Layer 6 of a small transformer language model trained on English Wikipedia (14 layers, counted from 0, width 128).
A neuron's activation on a vector x is GELU(weights . x), where the dot is the dot product.

Input weights of the MLP neurons that the questions are about. A number n stands for (n - 500) times 0.002.
n0: 621 466 569 559 458 534 460 463 521 579 428 514 459 502 562 507 500 543 467 438 570 415 377 566 560 569 453 452 669 507 551 489 655 545 343 538 479 431 557 413 450 435 311 641 628 482 461 532 312 433 531 520 510 567 492 651 568 569 484 490 397 617 502 424 433 512 544 524 569 544 392 403 421 370 404 380 505 493 418 519 409 510 475 498 351 588 405 574 439 444 502 471 403 490 412 604 693 413 528 566 516 537 493 471 445 398 553 476 658 569 535 455 663 507 434 512 630 462 391 611 468 555 546 619 369 609 469 410
n1: 524 487 462 565 482 598 602 556 397 662 532 437 500 543 545 534 567 371 390 535 456 544 502 560 385 496 482 542 428 515 551 571 484 441 498 482 481 432 505 536 563 349 509 489 568 593 511 581 433 586 565 516 532 401 514 482 346 405 531 467 508 476 365 636 515 493 460 500 536 512 462 552 441 496 500 376 491 474 441 625 569 540 505 504 564 420 470 435 520 553 545 441 476 604 460 565 632 537 551 616 494 426 471 509 496 484 510 407 474 560 608 645 390 492 410 569 341 242 423 482 442 565 524 547 498 610 511 426
n15: 436 370 407 594 586 557 393 488 452 489 553 554 550 283 302 398 550 463 486 551 579 486 555 455 478 569 321 479 568 539 365 502 532 416 487 581 656 547 488 548 454 560 328 572 466 371 445 438 526 575 547 534 556 516 593 539 465 567 469 584 613 516 486 456 466 408 433 526 626 555 605 438 390 429 474 427 493 495 502 578 479 479 543 460 536 608 421 588 583 576 454 381 629 540 644 527 438 582 584 558 548 500 426 544 549 459 367 532 433 457 437 439 359 457 496 493 597 570 470 676 464 600 403 463 465 363 576 484
n46: 583 478 455 411 659 391 500 392 367 533 604 701 441 500 454 545 584 402 417 484 500 472 607 517 484 403 503 566 445 535 558 557 440 514 297 560 509 355 449 473 546 463 431 600 574 304 575 327 555 531 460 475 724 419 409 534 609 551 386 674 531 665 511 511 621 492 512 563 494 447 474 385 359 580 280 357 383 589 391 644 566 536 553 584 621 452 527 554 459 569 641 552 634 530 479 594 426 544 411 363 348 426 444 516 549 379 530 457 430 458 455 647 511 480 425 584 561 531 552 603 295 527 514 436 387 604 596 505
n84: 474 448 395 534 493 390 275 405 624 361 547 586 457 451 458 572 358 533 528 507 510 481 472 351 494 549 535 414 644 418 376 575 435 609 487 533 687 564 456 430 523 547 502 455 388 156 483 505 643 365 475 468 443 538 490 657 574 519 398 533 539 621 572 364 410 577 527 457 524 515 491 446 582 510 427 451 495 401 589 449 607 592 499 515 468 526 493 533 437 533 498 572 438 534 578 493 405 493 485 455 437 525 436 500 534 544 480 411 523 401 459 443 592 485 643 528 648 536 622 505 507 431 548 478 464 468 540 385
n116: 517 455 362 523 439 592 710 417 547 822 552 433 421 503 470 394 388 652 425 284 570 460 497 551 408 483 552 704 541 657 529 515 512 528 505 577 449 463 481 732 467 651 562 536 480 595 652 543 477 529 434 610 459 428 435 425 517 547 479 595 495 304 563 458 495 503 571 455 500 434 492 428 460 351 652 373 407 489 554 731 309 471 561 419 511 494 369 525 472 589 675 461 494 546 470 589 588 503 491 465 525 492 555 489 398 442 356 406 536 429 552 523 573 461 477 453 359 411 317 532 386 472 568 427 400 636 503 489
n121: 628 535 316 557 604 473 458 444 560 571 344 271 666 440 414 492 405 517 366 439 454 345 432 611 425 462 563 617 545 724 577 515 491 604 426 491 428 468 506 625 464 569 623 494 609 328 367 548 503 572 417 557 437 595 448 685 517 537 539 659 368 477 475 520 346 535 492 465 432 491 276 406 503 338 545 410 485 448 381 451 615 476 558 445 309 569 371 509 318 497 463 564 439 541 461 675 579 415 482 492 486 469 449 523 459 284 393 303 534 429 690 590 340 460 609 402 497 633 485 467 388 445 512 446 415 628 480 444
n123: 568 507 510 622 584 632 640 449 481 474 564 436 581 495 532 440 543 381 449 475 522 585 532 300 366 487 510 445 403 614 590 560 557 305 444 526 444 657 517 578 372 538 525 502 570 427 336 652 374 339 513 577 526 515 487 523 475 605 462 389 597 532 423 476 362 646 429 475 442 492 524 456 550 618 470 478 436 571 517 507 530 538 551 406 538 539 588 534 595 549 519 498 510 535 426 379 478 393 383 411 522 538 508 352 521 526 532 490 602 618 557 333 484 545 602 436 433 456 614 567 326 342 410 324 491 444 563 498
n206: 485 473 506 543 590 439 488 500 359 469 273 386 599 444 619 509 716 711 323 482 464 515 564 484 430 420 500 564 448 603 604 616 563 539 418 573 600 710 489 506 460 491 251 351 569 436 623 472 512 506 640 463 503 444 472 621 283 679 414 383 560 611 398 482 465 524 474 272 408 494 526 444 569 524 555 388 569 431 506 527 347 328 508 511 532 719 414 390 381 484 538 322 318 524 471 509 506 388 604 434 456 558 543 356 437 488 486 610 465 598 668 650 450 296 544 479 605 484 621 418 549 557 488 382 356 618 686 373
n228: 492 527 340 408 420 580 411 343 407 508 441 470 629 455 423 497 622 489 372 416 576 508 604 555 430 450 399 571 384 579 418 561 537 546 505 417 509 548 456 558 512 679 552 628 548 471 338 483 401 542 663 497 587 441 585 506 600 564 454 425 461 608 364 527 586 530 375 402 522 552 518 516 440 473 420 341 514 417 443 650 530 638 533 534 545 801 639 353 475 560 661 584 451 585 458 656 397 495 662 503 516 566 483 500 539 396 505 404 574 407 484 677 523 443 460 374 382 448 424 435 330 387 552 528 332 478 527 404
n237: 586 471 527 481 557 405 453 481 562 667 648 420 440 539 563 402 456 415 469 344 593 427 435 556 489 541 456 529 493 633 459 509 591 479 455 553 394 518 504 628 293 497 626 376 533 531 606 492 459 541 497 492 564 374 575 563 540 429 611 540 523 561 438 662 387 535 388 435 427 454 419 479 485 470 514 439 537 545 471 528 278 538 547 478 554 526 331 516 465 464 466 292 551 503 510 561 606 473 615 649 432 337 538 367 434 522 546 518 649 611 621 577 389 439 429 450 394 252 318 481 532 529 557 425 305 596 591 508
n245: 520 535 610 737 656 503 432 515 237 481 600 520 412 604 633 342 443 336 549 651 515 488 509 488 450 479 627 426 588 517 737 584 585 456 517 555 563 416 500 549 416 557 376 300 396 308 393 506 455 374 438 548 354 408 485 566 450 413 525 561 414 398 531 431 590 539 403 400 625 550 427 546 298 476 566 425 354 665 600 492 551 446 555 339 537 339 338 410 568 568 520 649 465 732 506 469 611 553 583 558 563 619 458 553 389 385 607 463 385 470 449 324 418 441 390 613 492 469 462 531 450 605 595 555 461 491 500 424
n247: 475 497 535 541 509 344 618 465 534 595 476 463 598 352 474 514 559 480 375 307 566 544 604 469 500 426 467 625 500 619 462 583 434 322 465 473 633 526 405 622 639 628 288 446 656 531 591 586 585 756 583 598 380 551 651 405 549 494 497 506 437 615 436 560 456 579 396 614 424 534 506 421 339 626 532 349 558 346 428 559 368 553 569 510 589 401 337 454 424 403 629 480 587 597 447 434 421 253 555 464 432 615 470 330 497 425 540 489 506 614 675 497 349 407 662 420 489 421 422 458 497 679 500 443 478 583 545 439
n249: 553 362 600 464 600 516 598 349 596 580 357 365 533 481 441 704 378 500 426 368 541 411 560 423 427 333 507 373 480 327 698 588 300 616 491 620 331 521 401 695 252 207 354 313 740 513 407 584 410 526 533 673 421 684 500 503 522 590 638 648 407 519 326 382 612 609 506 478 657 419 422 457 518 378 368 522 497 728 465 667 564 474 514 429 527 410 463 497 551 626 386 409 465 519 573 533 512 421 513 557 626 598 510 456 533 464 350 478 568 426 464 480 687 506 575 531 396 536 494 484 462 610 663 479 509 529 574 515
n254: 581 301 531 571 566 542 425 419 475 437 505 554 534 576 556 488 489 451 492 480 518 412 410 683 427 505 755 585 437 510 599 525 575 566 507 324 514 463 556 311 452 458 492 429 436 405 372 387 372 492 481 537 561 523 427 688 639 518 502 520 588 676 443 523 451 531 388 495 558 605 426 513 520 610 290 505 343 508 557 432 349 618 557 440 400 616 487 505 367 449 515 374 503 544 396 480 462 484 497 495 462 465 255 513 410 521 542 492 369 573 478 457 446 488 604 467 629 543 384 632 537 497 536 445 498 526 669 545
n262: 506 324 568 578 494 581 361 472 536 471 553 430 563 686 482 385 671 485 590 655 421 482 331 310 390 463 563 662 628 521 423 659 424 449 374 417 386 777 471 506 508 418 632 322 548 345 636 497 562 497 523 469 405 443 439 657 653 596 445 588 535 633 506 458 494 552 431 442 612 448 544 374 471 605 491 384 393 382 506 610 587 475 563 574 308 467 581 572 377 698 444 463 561 605 307 620 562 310 519 468 449 423 512 564 477 547 399 278 590 537 512 323 516 414 374 467 462 460 500 678 392 606 614 344 403 394 620 515
n302: 541 470 613 244 560 483 565 517 389 523 388 445 570 612 549 487 455 486 306 575 442 520 562 429 457 520 523 567 419 505 694 505 364 539 372 406 521 537 488 563 383 566 567 560 312 544 319 543 624 420 529 532 509 410 462 534 606 445 600 611 511 453 516 541 457 568 507 489 404 595 299 410 551 432 491 552 289 638 478 400 396 528 529 530 355 481 478 467 517 570 708 517 609 472 465 620 446 436 427 521 440 664 480 539 236 365 503 432 674 528 610 348 404 449 569 404 538 495 519 465 336 483 483 529 429 514 732 396
n303: 636 377 421 465 500 624 410 668 559 481 509 578 538 563 474 363 647 607 370 422 563 252 675 653 433 553 467 552 471 582 597 540 530 589 505 360 423 532 506 540 541 640 578 640 332 311 459 580 383 542 616 464 590 309 536 476 350 354 495 609 421 428 422 460 625 573 492 433 453 599 475 358 470 468 577 418 474 434 630 426 550 424 518 373 366 463 546 403 640 361 320 494 468 617 544 533 753 581 518 558 537 436 408 434 371 515 442 563 472 696 375 449 509 421 479 417 503 442 428 569 392 699 541 400 473 639 599 531
n344: 522 483 475 418 654 436 553 559 554 456 454 376 322 532 488 440 508 410 463 545 413 666 606 553 502 594 580 375 300 495 624 567 575 567 552 534 462 536 481 490 422 415 525 475 490 347 546 480 584 600 566 505 510 404 565 467 500 428 483 530 441 478 418 498 478 578 347 528 602 551 469 493 531 528 520 562 413 495 588 333 409 518 506 489 476 407 495 283 525 628 493 430 505 503 553 411 719 425 594 652 627 444 441 532 540 541 495 505 596 429 575 544 456 463 585 369 307 452 510 362 573 398 568 505 369 331 596 481
n367: 632 425 417 529 635 481 533 372 473 588 687 597 306 435 528 437 529 506 574 519 556 449 626 268 409 471 581 418 546 497 411 549 458 413 468 484 386 448 407 338 503 561 472 627 601 368 516 567 335 738 503 497 399 568 598 548 541 661 334 634 387 590 388 531 665 547 574 497 535 523 575 540 413 484 625 225 353 305 337 660 535 615 611 404 503 475 466 506 437 438 399 337 522 563 203 620 537 462 401 500 482 564 503 372 432 380 532 608 417 697 569 523 464 540 445 481 630 516 613 673 446 378 576 517 362 609 552 626
n380: 397 446 337 334 628 532 470 567 472 364 386 494 468 556 421 316 526 477 422 724 514 549 533 566 463 532 521 374 308 464 685 577 524 602 479 332 546 604 449 427 508 615 549 537 669 413 283 462 578 585 560 429 600 340 485 509 526 475 546 571 430 511 412 525 442 445 458 264 497 534 478 466 465 584 334 452 395 452 412 508 619 494 486 526 638 500 486 345 575 736 450 594 583 347 585 426 583 597 641 659 372 442 348 437 424 462 570 478 427 575 536 547 461 542 484 376 503 445 551 455 477 318 747 556 465 462 626 541
n425: 462 507 533 550 515 450 550 508 538 599 495 468 601 488 500 509 540 439 500 590 515 495 607 599 447 530 510 505 522 462 522 553 520 537 507 518 466 497 18 555 445 510 478 447 528 427 522 520 460 515 513 558 464 493 528 548 588 532 444 561 463 563 431 447 502 517 725 502 455 579 491 500 519 537 560 528 561 527 495 543 600 535 504 524 514 507 466 580 502 495 562 439 515 485 408 526 483 490 590 584 531 555 525 488 519 528 687 469 548 495 446 515 508 258 502 490 557 580 448 556 450 517 562 436 528 520 531 554
n449: 488 439 339 544 430 521 448 575 589 498 484 500 600 635 462 392 477 449 370 409 528 564 446 513 384 477 647 398 313 512 647 520 481 424 560 449 609 393 388 498 593 639 590 515 479 411 446 602 637 563 637 395 545 392 582 474 454 357 531 573 481 414 456 515 588 642 418 369 355 612 376 515 466 482 620 523 439 359 602 473 435 609 566 385 530 560 684 415 582 604 450 469 451 495 595 537 411 474 487 493 560 396 508 431 444 592 617 407 493 626 574 518 574 430 628 492 436 513 513 537 541 470 567 500 359 364 495 522
n475: 460 407 440 671 626 587 503 497 580 563 473 401 440 497 390 435 635 591 356 491 538 657 431 652 445 530 560 468 367 566 369 523 594 465 299 315 365 588 511 534 388 630 473 532 518 488 449 482 405 518 528 542 555 621 647 521 453 506 517 491 367 654 347 532 458 340 541 355 384 419 511 302 379 432 485 349 459 483 471 575 527 646 536 608 560 575 370 509 527 435 423 389 521 551 607 514 497 270 405 667 474 341 668 556 425 494 546 431 641 744 458 524 570 554 551 401 528 567 303 650 259 445 604 546 382 530 503 472
n478: 414 461 520 663 726 374 623 341 589 530 637 558 701 244 529 538 384 373 414 542 552 339 407 538 389 563 466 585 550 598 530 588 676 332 451 606 423 525 553 704 404 614 608 410 666 507 586 547 352 447 620 453 554 481 469 650 676 487 506 468 457 381 434 433 575 579 418 457 355 514 441 350 534 338 497 382 617 403 572 363 510 530 626 485 497 641 461 445 300 486 307 451 533 503 544 581 462 402 558 411 332 472 483 322 664 537 333 465 350 431 475 604 530 470 557 616 487 229 614 558 437 277 539 582 363 607 427 516
n502: 431 477 495 452 548 669 425 505 530 687 447 451 590 554 541 442 505 464 426 438 490 393 406 525 422 632 628 573 549 535 432 550 532 659 500 595 267 480 531 617 338 479 440 538 395 298 387 381 511 274 475 439 495 559 421 577 495 623 527 505 498 562 385 441 478 490 360 440 442 494 352 566 507 463 487 445 541 533 495 596 471 563 499 439 525 714 492 503 463 432 513 588 425 524 517 525 603 440 481 552 447 495 526 549 399 441 398 373 419 400 670 465 611 517 474 569 475 286 552 514 518 606 581 428 376 638 561 358
n503: 638 458 378 367 500 700 503 541 565 458 574 479 570 607 503 567 652 508 326 592 563 337 407 458 450 589 445 524 553 528 683 548 583 476 485 570 454 356 470 474 547 361 375 505 561 326 532 397 360 511 635 448 582 419 622 432 521 547 540 542 409 366 439 453 515 650 493 449 570 466 475 482 470 546 495 491 285 566 606 425 460 352 556 416 485 448 196 364 454 564 461 434 359 465 586 515 474 644 439 362 523 521 527 468 442 536 573 505 547 484 372 445 359 522 595 419 628 535 516 464 600 381 572 394 498 609 484 472

Each question shows a token from some text and the vector x that enters the MLP there. A number n stands for (n - 500) times 0.01.

" and": 520 607 550 551 483 555 496 488 545 549 427 463 540 541 512 495 513 436 513 446 429 552 542 556 667 479 517 532 560 503 556 40 479 493 523 521 510 415 485 585 468 523 567 625 602 414 487 547 447 533 432 466 459 508 461 518 503 515 555 555 566 498 580 557 480 405 564 525 549 508 505 545 546 519 572 571 466 440 530 502 485 526 500 598 496 524 520 658 453 525 535 476 573 481 421 489 523 540 477 538 530 501 482 602 563 564 531 521 531 455 492 473 430 493 540 515 486 517 501 533 448 501 353 454 522 609 364 517
Which three neurons fire most, strongest first? n121, n425, n116

"un": 440 496 565 473 506 598 567 506 530 458 509 555 543 560 448 509 570 573 539 396 491 535 577 549 588 483 524 515 487 526 510 128 501 565 583 495 422 471 485 461 533 458 494 560 409 513 498 576 430 483 512 471 549 499 500 519 475 507 494 546 523 401 511 489 556 424 547 470 417 552 526 599 638 530 590 537 554 464 570 445 462 518 500 656 490 507 479 592 515 441 508 515 611 470 465 546 573 546 623 522 525 571 596 532 539 461 519 504 527 504 474 577 465 506 541 543 489 511 543 517 459 540 488 489 620 616 373 564
Which neuron fires most, and how strongly? n303, at about 1.4

" Ch": 480 615 432 545 389 481 458 454 543 512 488 495 519 440 506 574 507 490 649 417 350 599 493 461 619 436 483 434 591 435 535 184 514 491 579 467 488 332 485 502 502 605 579 646 515 448 548 476 488 577 562 462 400 570 642 557 517 575 440 566 520 545 516 479 553 446 576 445 566 423 457 562 544 546 525 542 428 528 468 534 518 559 500 678 532 457 539 608 491 474 411 514 574 517 490 422 450 541 479 527 488 595 511 627 650 444 536 511 456 590 510 515 508 519 532 590 573 506 570 552 542 461 403 514 571 632 450 517
The two highest activations, in order: n367, n84

"i": 568 541 509 574 550 583 488 492 505 479 573 478 525 559 566 534 511 435 682 450 447 568 521 556 608 512 554 488 474 499 563 215 519 534 579 576 491 485 484 453 459 555 506 498 487 467 520 519 447 551 461 492 506 528 437 509 452 520 532 499 465 475 581 484 525 450 552 551 524 564 536 608 535 506 534 560 496 520 506 421 539 448 500 487 548 439 510 633 516 492 479 440 481 491 485 439 604 610 506 589 548 573 556 653 544 533 545 510 496 530 404 438 465 435 505 550 551 515 537 588 521 551 455 526 622 517 461 454
The neuron with the highest activation: n245

" to": 562 534 515 556 497 473 567 525 523 537 498 454 551 513 465 537 413 441 556 446 396 506 488 553 700 506 513 509 504 538 483 120 443 517 594 543 396 399 484 621 479 537 609 516 496 461 497 502 397 502 474 485 493 584 476 466 542 447 579 518 587 533 552 548 424 514 556 586 499 445 545 495 593 521 510 533 547 436 595 500 448 512 500 562 541 512 496 584 527 447 502 482 546 488 491 592 524 570 504 537 494 582 676 559 495 440 535 493 574 512 509 535 502 479 540 432 504 501 537 565 437 507 363 505 555 585 452 437
Which three neurons fire most, strongest first? n121, n116, n237

";": 498 647 560 507 426 589 507 586 511 508 447 448 539 527 525 464 501 468 526 461 460 536 487 505 667 467 581 529 558 497 490 68 486 561 549 499 470 511 484 520 454 509 490 581 485 451 511 509 509 425 473 514 451 506 496 467 520 543 595 521 508 520 506 522 473 512 562 519 532 489 524 588 575 510 582 536 481 512 501 516 467 509 500 483 487 535 528 634 506 472 517 488 503 425 502 501 561 599 516 572 498 507 636 622 548 562 543 498 484 472 513 577 541 466 481 570 503 484 538 520 487 519 488 523 539 567 447 493
Which three neurons fire most, strongest first? n502, n425, n0

"ory": 528 598 582 510 552 516 503 484 513 508 502 496 560 549 522 585 493 505 521 436 433 481 511 580 630 455 515 536 479 499 451 205 421 585 633 514 494 452 484 449 490 524 497 502 508 454 534 532 493 480 520 360 519 485 520 506 544 378 508 567 533 502 493 590 478 441 550 586 515 452 564 592 643 563 480 637 428 509 544 438 518 519 500 569 515 476 478 599 472 469 535 448 519 542 505 507 536 636 482 526 500 554 542 542 556 534 570 504 506 547 567 504 442 463 534 539 494 489 486 521 540 527 388 435 535 553 586 532
The two highest activations, in order: n254, n425

".": 476 560 475 432 452 605 532 569 521 535 508 523 543 540 510 513 460 519 573 450 444 466 533 549 645 481 539 533 512 472 436 79 518 540 656 497 572 411 485 541 463 585 449 563 499 431 502 474 496 428 494 473 496 514 441 514 556 542 558 491 524 495 564 478 445 482 560 627 595 481 505 523 510 512 556 576 458 535 525 531 551 576 500 581 565 521 523 610 492 409 536 478 539 388 461 415 511 645 600 530 487 512 648 618 514 449 499 552 538 455 516 536 512 498 492 594 488 498 498 480 531 465 455 501 566 561 532 494
Which neuron fires most, and how strongly? n502, at about 0.53

"red": 459 428 411 452 459 584 519 510 515 542 555 542 576 496 494 538 522 579 528 534 556 541 524 538 515 520 478 566 474 476 563 177 442 519 636 534 466 485 484 462 514 539 515 515 385 505 486 590 560 537 492 509 510 503 521 410 469 515 576 524 538 497 548 539 510 511 541 442 471 514 527 451 652 567 576 603 553 620 585 452 519 522 500 514 457 472 448 548 511 486 483 514 607 319 522 429 524 572 475 476 481 506 613 531 525 573 541 510 452 579 496 511 509 444 556 588 461 496 653 562 481 502 504 485 540 491 497 502
Which neuron fires most, and how strongly? n449, at about 1

" She": 583 546 541 478 518 488 481 470 507 494 517 583 490 503 402 507 511 507 631 504 434 553 506 529 651 392 396 518 586 475 567 192 350 529 491 409 479 477 485 519 494 435 605 540 472 440 588 504 465 471 435 485 502 500 514 478 590 505 491 487 584 534 483 534 523 491 555 627 509 482 589 443 579 475 574 553 423 501 483 499 522 500 500 667 553 442 516 594 400 459 521 525 643 404 506 495 586 548 440 467 511 612 566 744 566 556 536 542 587 529 477 553 482 489 537 616 517 500 514 443 431 553 392 520 559 532 559 526
The neuron with the highest activation: n46

"v": 501 494 452 530 442 600 584 487 482 494 536 519 566 542 487 570 594 549 596 510 371 591 567 593 526 503 545 432 486 449 511 230 474 469 528 585 406 319 484 465 561 515 545 542 482 492 512 480 509 470 429 492 505 559 591 387 449 507 512 540 489 528 603 466 548 527 576 511 500 506 584 609 505 438 573 574 371 462 478 493 541 533 500 500 471 490 567 485 541 517 487 490 499 456 552 503 456 634 537 585 517 533 539 602 470 596 561 508 522 576 527 494 402 465 541 517 464 507 465 581 502 488 451 460 639 477 463 573
Which neuron fires most, and how strongly? n449, at about 1.1

"ited": 433 512 539 492 451 550 559 545 501 527 490 466 560 517 550 641 476 551 536 404 471 480 500 564 539 425 572 564 418 476 538 150 514 559 686 584 533 492 484 449 490 513 524 558 474 519 483 523 534 511 516 540 534 531 570 457 434 478 532 543 567 511 440 559 533 426 518 488 443 476 512 539 681 535 545 594 679 531 524 450 503 505 500 579 557 478 515 531 518 538 508 472 495 416 548 420 522 522 457 539 446 553 679 466 497 576 548 549 530 587 514 492 495 457 518 600 463 494 630 519 479 506 507 501 467 554 483 486
The neuron with the highest activation: n449

" offic": 505 482 524 537 472 497 511 544 579 508 585 552 527 518 532 529 394 456 443 497 403 562 431 520 582 512 503 466 499 465 493 271 417 516 632 491 537 409 483 533 534 581 508 497 528 517 466 534 524 602 488 432 504 466 589 383 563 520 492 579 454 530 454 540 494 521 549 560 442 529 542 650 561 517 519 565 411 582 491 475 450 516 500 479 540 505 510 612 528 410 504 551 516 319 501 488 488 578 543 553 474 430 492 607 536 604 617 538 474 580 477 562 480 485 541 524 458 496 483 594 488 483 474 500 555 634 408 568
Which neuron fires most, and how strongly? n449, at about 1.6

"0": 489 474 485 478 534 536 542 547 507 508 468 493 539 547 485 548 526 460 569 475 359 569 485 534 559 489 517 512 436 455 445 221 492 509 590 557 480 436 484 482 603 487 540 528 472 452 500 489 596 589 440 434 618 496 469 582 513 458 557 562 554 524 503 543 495 446 530 543 515 471 551 560 527 526 560 520 520 528 517 500 563 482 500 580 652 527 508 558 483 466 514 454 560 475 507 474 506 748 536 558 523 518 472 551 517 597 543 496 470 509 486 512 493 442 456 493 450 483 510 513 516 498 493 496 644 603 433 496
The neuron with the highest activation: n1

"ary": 528 518 550 495 583 563 511 532 564 517 470 481 582 527 600 615 495 526 611 484 367 388 485 544 613 483 494 542 487 516 495 195 394 607 597 476 464 466 484 461 482 462 496 512 480 532 542 498 511 505 524 446 486 522 513 500 524 481 533 515 547 511 467 570 478 485 518 526 535 439 544 508 655 587 506 584 586 476 524 428 508 531 500 501 477 521 435 638 402 453 514 431 552 497 487 465 575 624 484 544 515 543 490 555 485 517 539 551 527 514 496 545 485 422 562 537 504 507 472 461 541 499 399 501 572 588 493 518
The neuron with the highest activation: n254

" express": 491 648 472 527 440 585 536 504 567 541 595 406 530 467 430 429 503 515 460 460 418 545 516 556 638 537 674 473 530 517 484 235 584 530 639 510 517 601 484 504 499 462 520 417 426 502 487 552 472 550 532 461 477 499 510 550 470 528 486 520 620 478 508 564 419 568 522 528 397 358 604 542 716 564 508 558 573 551 590 473 471 503 500 545 542 497 478 640 496 469 552 426 499 317 508 397 518 553 527 513 578 575 682 563 494 452 537 549 522 470 529 468 441 491 554 461 476 509 565 514 429 550 468 518 592 516 407 507
Which neuron fires most, and how strongly? n123, at about 0.96

" her": 599 545 499 440 463 456 502 482 555 549 523 595 536 459 529 444 514 523 524 450 471 476 455 535 718 445 463 512 540 488 599 171 380 451 519 480 496 512 485 532 491 473 563 448 433 456 517 529 508 573 397 469 457 515 473 462 563 537 516 547 566 532 545 578 503 422 518 486 406 493 607 466 651 527 526 590 450 609 505 503 479 447 500 521 528 520 478 536 451 410 481 490 640 399 501 521 552 572 451 508 519 617 664 683 525 512 547 421 566 553 466 534 481 518 560 580 471 504 449 422 400 546 486 593 643 541 514 532
The neuron with the highest activation: n302

"7": 431 569 479 497 506 535 484 532 516 498 517 526 549 528 474 528 521 491 626 403 425 580 533 528 518 539 471 491 407 467 512 214 528 567 699 605 485 374 484 460 544 475 553 559 467 459 538 539 534 560 486 489 594 520 449 617 438 534 530 535 585 497 466 598 545 420 548 651 540 467 504 544 564 535 592 523 532 552 532 504 561 465 500 590 656 492 463 605 519 505 468 444 549 498 508 457 483 686 542 536 490 491 518 538 581 481 548 520 486 505 420 536 491 472 436 516 477 488 582 579 506 494 411 492 560 566 439 487
Which three neurons fire most, strongest first? n15, n425, n46

" app": 492 550 431 530 542 555 548 414 558 546 586 547 550 408 335 596 450 385 572 433 437 480 532 488 669 487 547 447 559 515 540 230 450 461 728 598 439 574 485 577 523 471 362 502 511 539 519 550 586 591 443 597 525 549 498 535 541 454 483 568 527 488 569 521 510 486 561 550 485 424 589 429 677 475 493 559 546 353 567 486 496 568 500 656 568 484 448 581 588 418 579 471 668 487 499 380 431 521 485 499 520 496 657 584 548 578 549 477 572 494 455 438 326 413 555 560 500 497 510 531 508 498 517 365 595 612 355 545
Which neuron fires most, and how strongly? n247, at about 2.2

" Wh": 571 423 546 545 490 474 500 486 557 537 361 553 538 538 413 546 503 583 616 443 386 536 499 529 596 464 440 491 517 458 551 363 357 455 559 497 427 398 484 491 503 454 529 583 363 539 542 560 417 556 339 476 438 586 530 454 556 494 511 510 477 602 461 465 511 604 564 618 519 415 593 450 560 564 479 588 509 571 461 514 499 530 500 581 499 476 524 504 433 548 480 487 596 392 554 390 481 549 546 519 530 606 646 603 581 390 557 524 509 395 471 474 478 471 525 658 557 508 615 501 504 444 453 556 544 558 459 563
Which neuron fires most, and how strongly? n249, at about 2.1

"3": 493 588 485 485 495 484 498 466 487 502 510 507 556 527 547 567 486 448 667 406 411 549 474 539 514 465 547 566 444 457 509 259 458 515 629 566 518 436 484 458 580 500 580 563 484 479 526 515 546 536 457 460 567 507 394 552 539 512 538 524 534 521 500 588 504 468 551 602 542 518 519 531 593 592 559 554 510 510 512 489 544 518 500 519 624 477 468 613 474 502 501 458 548 560 544 466 540 674 493 523 502 483 488 620 493 553 552 478 544 485 459 540 523 387 436 537 465 484 565 560 491 552 367 449 600 568 430 497
Which neuron fires most, and how strongly? n46, at about 0.87

" United": 470 566 638 537 484 517 540 584 485 466 488 509 559 480 557 627 542 492 556 447 395 520 542 511 628 424 446 518 453 463 446 223 544 526 633 534 487 561 484 463 495 462 447 566 530 441 551 463 510 467 462 476 517 498 600 512 411 478 504 526 532 528 407 499 484 466 532 504 521 462 496 651 705 576 549 541 656 526 589 473 507 571 500 576 594 492 486 543 489 488 490 470 481 481 520 438 505 539 498 542 451 569 659 464 497 495 569 560 548 535 522 536 537 459 527 580 550 493 630 503 458 473 472 524 433 660 410 503
Which neuron fires most, and how strongly? n206, at about 1.8

" for": 598 632 539 550 537 487 552 472 549 551 457 439 566 491 511 543 468 553 533 465 411 589 457 587 647 432 531 507 517 530 390 128 432 465 664 592 487 486 484 499 520 541 532 530 399 462 519 555 526 445 534 490 499 548 473 499 587 469 581 561 541 519 532 504 450 488 549 472 503 456 497 549 580 505 589 560 496 513 552 482 519 502 500 560 513 511 456 572 421 451 533 450 512 416 501 548 528 526 515 520 485 547 680 525 438 584 529 474 521 545 488 518 464 452 561 488 459 492 553 506 430 506 422 526 565 591 419 514
The neuron with the highest activation: n121

" H": 531 523 537 536 420 576 453 472 498 518 453 492 532 441 497 581 439 517 624 434 455 525 516 563 656 436 451 501 563 445 453 191 476 497 551 497 510 466 484 460 553 460 467 547 459 459 539 476 414 592 430 518 404 587 470 651 545 503 496 517 474 555 496 458 517 509 531 527 558 527 568 498 608 495 533 544 571 505 500 510 481 502 500 621 522 469 517 549 495 502 494 494 514 463 568 470 585 608 490 516 526 578 562 643 486 502 577 537 506 471 500 580 525 453 536 582 582 497 579 478 551 532 430 585 479 579 412 499
Which three neurons fire most, strongest first? n0, n84, n425

"\n": 477 558 513 492 457 589 553 495 505 522 433 497 518 521 505 492 451 496 498 445 507 528 580 545 653 464 520 487 580 501 519 77 534 509 636 503 531 476 485 551 476 475 538 498 520 543 536 503 517 536 512 500 496 492 497 390 542 557 467 501 574 521 575 475 484 478 566 597 570 456 557 545 502 505 572 520 522 563 490 515 496 468 500 550 541 561 461 549 516 450 591 489 546 424 503 484 635 585 549 566 489 530 605 704 565 513 523 484 472 465 519 468 491 473 468 659 515 483 497 513 530 518 473 485 550 553 457 500
The neuron with the highest activation: n116

"back": 501 554 499 547 589 532 507 504 512 507 520 533 559 546 492 579 448 439 631 376 444 516 561 640 585 468 523 453 493 474 467 249 545 546 656 532 495 489 484 423 497 542 546 503 533 506 491 447 535 524 554 525 561 525 392 534 534 480 513 542 596 574 518 558 446 445 551 506 452 481 480 638 636 505 519 600 386 525 513 468 480 440 500 654 460 504 434 555 539 467 459 446 664 366 420 368 515 591 543 553 517 517 523 602 504 506 526 552 509 454 531 605 453 456 557 523 498 498 504 518 507 506 522 547 569 510 562 574
The two highest activations, in order: n254, n425

"ought": 487 561 490 513 469 603 588 504 513 543 539 520 565 540 489 491 476 544 551 465 420 635 516 524 619 467 570 596 461 498 496 233 507 582 525 492 368 459 484 478 474 551 544 533 455 557 528 514 501 548 538 477 511 488 499 368 535 542 554 562 472 498 502 561 484 541 554 483 393 554 572 372 600 556 601 566 628 582 557 444 495 566 500 616 489 465 444 537 434 444 530 450 524 411 577 418 492 481 439 527 505 534 645 600 464 533 537 498 542 562 478 496 484 415 556 553 482 489 633 502 473 499 485 494 528 531 372 485
The neuron with the highest activation: n475